Layer 12 of a small transformer language model trained on English Wikipedia (16 layers, counted from 0, width 64).
A neuron's activation on a vector x is SiLU(gate . x) times (in . x), where the dot is the dot product.
The model reads these tokens: " b" "and" " P" "ain" " of" " S" "al" "v" "ation" " st" "art" "ing" " in" " S" "ep" "t" "em" "ber" " and" " c" "o" "ver" "ing"

The vector x that enters this layer's MLP at each token. A number n stands for n times 0.074.
0 " b": 2 28 -4 2 0 44 -42 23 25 45 -6 17 1 -25 23 -25 -35 10 -17 16 -8 0 41 16 -17 -8 -37 -21 -16 10 13 1 2 -43 -19 -6 22 13 64 -3 40 -4 -37 -22 8 -3 -25 36 22 23 -26 3 -24 -6 21 8 7 -30 -51 -41 -3 1 -11 -25
1 "and": -5 -14 35 -17 -17 23 -3 33 29 13 -8 -10 -5 -48 6 -12 -32 -21 10 1 13 -1 25 24 19 18 -60 -19 16 34 41 -14 24 -26 10 -1 -39 14 61 24 3 23 -49 -14 -15 3 -3 17 9 57 -32 7 -13 3 -26 -4 -22 -21 -12 -52 -2 -19 36 -26
2 " P": 14 33 -19 21 -16 15 -11 20 25 -7 -23 22 54 -13 25 -9 -39 33 -29 -9 -10 24 54 13 -31 16 -33 -5 -8 -4 8 -48 10 -48 20 15 -36 -17 62 -19 14 14 -28 -6 -5 -13 -11 36 17 -9 -12 1 -2 -18 11 7 17 -23 -38 -49 -6 13 33 -24
3 "ain": 7 -12 -18 -31 -46 5 6 0 14 -25 -47 -4 42 -4 -3 41 -24 -69 -18 21 12 34 44 25 2 -7 -17 -9 16 -32 41 -8 40 21 57 14 -7 5 13 17 16 -14 -3 -24 -11 17 14 25 -25 31 1 -28 21 -50 22 -22 29 -32 14 -29 -18 6 -38 -29
4 " of": 17 18 -10 5 -32 -11 24 -49 35 -12 -41 48 -34 -28 -21 -29 24 -34 -32 2 -13 35 15 -4 -12 29 8 -42 20 4 16 -11 23 34 -7 1 4 -7 8 -26 14 -11 -67 -9 1 8 25 33 21 -3 38 -12 18 -12 13 24 54 -24 -31 -48 29 -24 -29 17
5 " S": -7 16 -9 29 12 7 -37 4 53 -8 -3 -9 40 4 -30 16 -43 -8 -33 38 -6 -20 49 14 -39 20 -16 -39 -3 14 21 -25 -35 20 14 -25 -32 -16 38 -13 0 19 -39 -6 18 -21 19 31 9 21 0 -28 -29 -23 14 40 15 -22 9 -29 -29 20 29 9
6 "al": -11 27 30 20 -1 12 24 -8 27 3 -30 -8 75 17 17 -39 -4 -50 12 11 21 6 -24 -54 -20 -5 -4 -12 -25 1 -3 -70 9 25 45 9 7 2 10 -27 1 -1 12 -12 12 14 17 15 0 46 -2 -11 -48 -3 11 19 25 -8 14 -42 -62 -10 -18 -6
7 "v": 24 10 -24 -18 21 -51 40 0 7 -15 20 -25 50 -15 -2 -35 21 4 -24 12 -31 3 -21 -22 -52 12 11 32 30 -13 -12 -52 -16 -23 19 51 36 -3 10 -20 5 30 16 12 -10 14 -15 8 -6 82 10 1 -6 3 -37 4 5 15 -16 -14 -54 2 -13 -9
8 "ation": 26 60 14 12 -47 -8 15 3 37 -6 -25 39 10 -1 -29 -38 10 -17 -23 32 -25 -4 14 -1 -9 43 -2 22 39 31 23 -30 4 0 -4 29 -41 10 26 -39 -21 22 -30 -8 -2 6 -6 -24 -24 40 -20 -27 50 -40 -38 -19 30 29 -6 -40 -1 -21 -40 -1
9 " st": -4 15 3 39 -22 16 7 6 33 -1 -16 -19 -29 -54 -4 -45 -15 22 -37 10 -11 20 31 60 12 23 11 5 -15 15 2 -20 -6 -65 25 1 16 5 54 -35 11 24 6 -3 -18 24 -41 28 -27 16 -28 24 -15 -33 14 14 22 1 -11 -29 -52 20 -16 -16
10 "art": 16 26 48 10 -18 25 -16 -3 48 29 -11 -6 -28 -41 -4 27 -4 -19 15 -13 4 14 -6 48 1 22 -50 -20 -44 21 29 -7 37 -30 4 6 -19 9 25 14 34 10 2 -40 -5 -18 8 0 -15 42 -28 -33 54 -35 -6 9 -2 -25 -4 -41 7 -33 -22 -35
11 "ing": -5 67 30 -7 -15 13 -40 -28 28 38 -46 15 -49 -38 1 22 15 -31 -12 -6 6 2 20 31 -9 3 -21 6 11 -9 40 -3 3 -27 12 30 4 11 45 -30 -25 10 -39 -12 -8 -15 -11 4 -13 40 5 13 32 20 -38 20 28 -20 1 -36 10 -31 -41 -39
12 " in": -25 9 14 13 29 -5 -33 -9 25 24 -51 -10 -6 11 26 15 35 -21 -40 16 -27 -4 23 19 -47 18 -17 -1 -17 30 8 -10 17 -21 -22 -15 -7 3 43 -21 -15 -26 -60 -10 17 27 11 19 8 45 36 -3 -3 -14 41 33 3 -29 12 -48 -1 -38 -38 -16
13 " S": -19 26 2 13 25 1 -31 -9 42 20 -15 8 29 29 -29 36 -32 -5 -44 17 -18 -18 32 -4 -34 11 -26 -39 4 -4 9 -26 -39 -8 36 -13 -18 -18 50 -15 -3 -7 -21 -17 29 -25 -5 32 1 13 14 -29 -13 -27 40 44 1 1 7 -27 -39 25 40 23
14 "ep": 6 4 -12 -6 4 -14 15 -21 23 37 -44 15 33 31 12 -23 -7 -27 1 22 19 41 37 -20 -11 18 -30 26 -41 -29 33 -51 -2 -15 36 4 17 -5 21 -33 -42 -46 -44 -16 -12 26 -3 26 -2 -14 13 -20 -24 -22 -19 33 31 -10 55 19 -24 -18 -7 10
15 "t": 10 21 24 26 10 1 22 -31 26 -40 -12 21 25 -18 -38 -5 -9 0 -46 -33 -14 27 -8 23 2 18 -43 5 -6 21 18 -33 -4 -14 46 -6 13 -19 -4 35 -7 -25 11 -2 -7 11 -28 37 -10 -13 15 -51 0 1 -1 41 36 -3 34 28 -52 6 -94 14
16 "em": 9 -1 -16 5 46 -17 -10 -48 28 -37 -54 41 -25 -20 -18 4 9 -18 12 2 -32 7 29 18 22 14 6 -26 18 27 31 -23 -34 20 20 17 10 1 7 15 35 -1 6 63 -19 22 -6 1 -22 -38 -2 -84 17 -44 12 -21 16 14 6 24 17 -6 -23 -2
17 "ber": 22 22 41 -12 -3 -20 -47 -19 44 -4 -16 10 6 -7 1 -1 18 13 -10 20 -1 -2 -17 38 -6 23 -2 4 57 1 45 -17 -32 -29 15 5 28 -44 19 3 -14 -10 -65 2 -12 -10 8 -4 -27 -6 4 -25 61 -51 1 1 42 -16 28 9 -30 -47 0 -7
18 " and": 38 6 5 0 34 -31 -37 4 15 9 -34 18 -33 -36 11 2 42 7 -27 30 -8 -31 33 33 -11 -4 -12 -40 7 25 40 -2 -30 -20 39 3 22 6 36 -6 -40 -9 -90 -4 26 3 -4 -9 6 -4 9 1 -4 -7 33 30 9 -12 8 -39 6 -27 -15 0
19 " c": 7 35 8 36 23 11 -37 7 56 28 -36 22 -18 -14 22 -19 -13 4 -17 16 -3 -3 57 34 -14 -28 -31 -3 -7 23 7 -22 4 -40 11 -33 13 -16 64 9 -5 -3 -39 -18 -8 -6 -30 -16 18 -9 -15 8 -40 -31 39 19 7 -30 -19 -12 -31 32 3 9
20 "o": -10 -21 39 35 7 27 1 13 57 14 -58 -7 -22 -28 14 16 -10 -2 -3 -12 -13 43 40 50 9 -12 -79 25 -1 7 9 6 0 15 54 -5 11 -31 -1 -18 -36 -33 -25 3 -9 4 16 27 39 -6 -19 8 -40 -11 21 -6 -18 -17 -27 -17 -44 17 -3 -15
21 "ver": 17 11 39 -31 -17 -21 31 -63 47 9 14 1 -27 -26 9 45 15 6 -9 2 8 26 24 53 -3 -2 -39 -28 -4 31 -9 16 39 -46 26 -9 -5 -43 13 27 -2 -48 -45 -3 -24 14 38 2 19 18 33 -5 19 -9 -26 1 -23 -8 -10 -25 -42 -28 1 -9
22 "ing": -10 27 25 28 -8 5 -38 -45 58 21 -21 17 -58 -47 -2 -9 31 -20 -35 3 17 4 37 20 -10 3 -18 -19 -2 15 20 23 -1 4 10 19 12 -9 47 2 -9 -25 -58 -12 30 -23 4 6 20 10 24 -5 20 -8 -17 28 18 -46 -28 -27 16 -31 -47 -10

Each question shows the input weights of one neuron of the MLP. A number n stands for n times 0.0049.

n133 gate: -39 -17 22 -13 11 42 17 -18 -11 -39 -6 9 7 19 25 -15 16 -34 13 -26 4 -4 57 9 -3 -20 -23 4 -11 -11 -3 27 13 7 -61 7 -10 29 -4 -47 14 -24 10 -18 31 18 -21 15 -24 10 -13 2 29 0 23 -13 -10 6 2 -16 15 -1 9 0
n133 in: -6 -9 -36 -33 0 -23 38 10 -3 16 -27 4 6 -5 52 -8 -26 4 -30 35 -14 50 -25 7 29 15 17 -3 1 -25 -5 -16 19 20 3 -9 -37 22 -6 1 -11 -4 28 22 -4 -10 5 27 3 14 46 -34 11 13 12 -7 -43 16 60 -26 7 -21 15 -22
On which three tokens does it fire most, strongest first? 3 "ain", 12 " in", 19 " c"

n28 gate: -12 1 -16 -11 29 45 -25 25 2 7 10 21 -14 17 -10 1 2 14 -11 19 -13 -4 64 -8 -51 -8 2 5 6 -12 25 -14 16 -6 -41 -10 -17 14 5 13 18 35 -12 19 45 -4 27 -28 9 8 -8 17 -26 22 14 -10 20 20 1 24 17 -19 18 -11
n28 in: 24 12 -34 46 37 -5 37 2 -22 5 3 11 -7 -21 19 11 -26 22 30 -5 18 8 -21 -4 44 1 6 15 -14 17 2 21 8 19 21 18 8 -24 36 14 23 -2 -18 -15 -27 16 28 -17 19 16 39 -42 20 -25 0 -9 -46 -10 7 -29 -21 -23 49 -28
On which two tokens does it fire most, strongest first? 2 " P", 1 "and"

n13 gate: 7 0 -4 -24 27 -1 -1 4 -30 -12 7 -55 -21 45 -35 17 6 30 27 11 18 33 36 19 37 -23 -10 -13 -31 27 29 10 21 -29 -12 9 10 -12 -3 -7 9 -8 11 -24 6 -8 -15 6 -28 -1 -31 71 -1 -36 16 11 -17 -23 -31 5 -12 7 -1 17
n13 in: -5 30 -3 -29 -24 20 6 -21 -8 -10 -11 35 9 -1 -17 -27 5 5 -14 -8 22 17 -37 39 -44 3 -7 -10 -3 -9 7 9 15 -1 -44 53 -2 3 -20 27 4 35 -1 -21 -13 -30 -17 23 31 -9 -13 22 12 -12 54 -7 1 -21 24 -15 31 -17 -17 8
On which token does it fire most, and how strongly? 10 "art", at about 1.8

n47 gate: -9 -32 36 -6 -1 39 -13 9 25 -1 33 45 37 18 -6 -9 2 2 -14 -4 22 3 -48 18 -1 12 2 6 -5 -40 -7 25 -4 -32 9 -15 21 -3 -50 -28 3 -13 -4 6 -27 -12 -17 -14 21 13 5 -21 3 -21 2 16 5 10 -10 -32 6 -1 -18 -14
n47 in: 27 6 -25 -8 -17 -12 -4 11 -29 -9 -33 3 -30 -21 -7 -46 51 22 32 7 33 -10 0 -5 19 6 0 -26 -18 18 49 -39 -25 -11 34 9 20 -22 -8 -8 8 -36 -36 1 -14 -11 -5 -14 -1 -11 -13 -33 0 -4 -18 -38 -18 5 -12 20 -17 12 -2 -26
It fires most on token 17 "ber"

n143 gate: 36 -4 13 2 -26 22 -30 -3 14 19 -9 7 16 -11 -18 22 33 48 -18 19 -46 -52 -10 -6 -13 27 17 -1 28 -13 -24 0 -10 25 -17 22 12 -30 -2 14 -6 -6 -1 -53 30 5 -22 1 -11 -9 41 0 -52 -5 11 17 1 15 14 6 6 -4 -4 -18
n143 in: -39 31 4 -9 14 9 24 -5 -2 -22 26 -26 -9 -22 -13 -40 -29 -2 27 -41 -7 8 -2 48 5 -11 -33 -13 30 17 47 -10 -33 2 26 -25 27 29 -16 -53 -20 6 8 12 0 -3 -3 16 49 4 6 47 4 4 -6 -6 -20 -25 2 8 -1 -11 -14 -11
On which token does it fire most, and how strongly? 18 " and", at about 1.1

n22 gate: 16 -16 -10 -1 9 4 -12 -31 12 46 -23 -5 -10 -24 -11 -24 8 31 9 31 24 -7 5 -4 -41 -25 32 -11 -12 2 1 -7 -13 -7 -22 -4 -43 16 -3 -4 9 -2 -6 -14 3 -12 0 39 -6 -12 29 7 9 24 13 6 -25 -2 -69 11 41 9 -52 3
n22 in: -5 -15 8 1 51 -42 -2 -17 24 -27 2 17 -24 -24 -13 6 3 16 -19 -3 -29 -4 -7 -58 17 34 5 -20 -2 -11 -38 -11 25 -12 35 -35 -27 -2 -10 -16 -7 19 21 19 -17 23 -28 -6 32 26 64 2 -23 -4 -16 30 -9 5 5 -1 23 21 15 -14
It fires most on token 4 " of"

n183 gate: -12 -3 -18 -6 -12 23 -10 -56 -28 6 -1 3 -23 -18 55 -49 10 26 17 16 -31 25 -55 -9 15 5 7 15 -9 -24 26 14 -20 -3 -37 -15 6 17 -3 -26 6 -13 4 1 15 -20 -46 8 38 -35 -6 11 -8 9 -7 20 -38 0 -14 11 -9 3 9 -39
n183 in: -5 -4 -26 4 4 28 20 11 0 -3 26 34 8 2 9 -29 17 14 8 -43 4 11 33 -13 -4 22 -27 -8 18 29 -15 35 6 -4 -23 -20 40 27 9 -23 -16 -11 37 -29 74 -15 -11 -5 -17 -36 -46 32 23 -47 -13 2 15 -13 19 -35 -9 8 43 23
It fires most on token 0 " b"

n38 gate: 44 10 -10 -20 28 -4 22 8 -22 0 9 17 25 16 28 -6 -12 -10 -4 9 -37 -23 41 10 -42 -5 -12 4 -15 13 19 50 -2 6 3 -25 -8 48 -10 20 63 22 -21 20 -8 -5 8 -41 -19 18 -37 13 2 5 11 17 45 5 46 17 13 39 25 -5
n38 in: -26 19 12 -23 -3 -8 4 -8 6 -4 54 26 -25 23 9 -19 -19 11 -14 -7 4 -33 21 18 -9 30 -1 23 -22 -3 22 -18 3 -9 35 23 0 -29 26 -6 38 -20 -2 8 6 19 -21 -27 -6 -20 -60 8 11 19 35 25 -1 14 8 19 -10 30 -31 13
It fires most on token 19 " c"

n97 gate: -58 -24 22 34 13 4 -1 -22 -27 -70 -8 -32 7 11 5 -22 -36 34 1 -39 -19 -40 -34 4 -5 -4 -26 -43 28 -12 -39 17 33 -18 -50 -14 24 23 14 -1 6 -19 -45 -18 3 23 13 -7 -20 7 -42 -34 -34 10 -24 -36 -19 3 23 16 27 21 4 -16
n97 in: 29 -2 0 -4 -7 20 -12 18 -24 -2 11 -32 4 -3 25 -9 29 28 -40 10 29 9 6 70 -21 -55 0 -22 23 4 22 14 29 22 -21 7 22 -16 31 13 8 -35 26 -8 -28 -16 3 30 34 13 51 2 38 -17 12 22 23 -30 35 8 -75 -5 -14 7
On which two tokens does it fire most, strongest first? 8 "ation", 16 "em"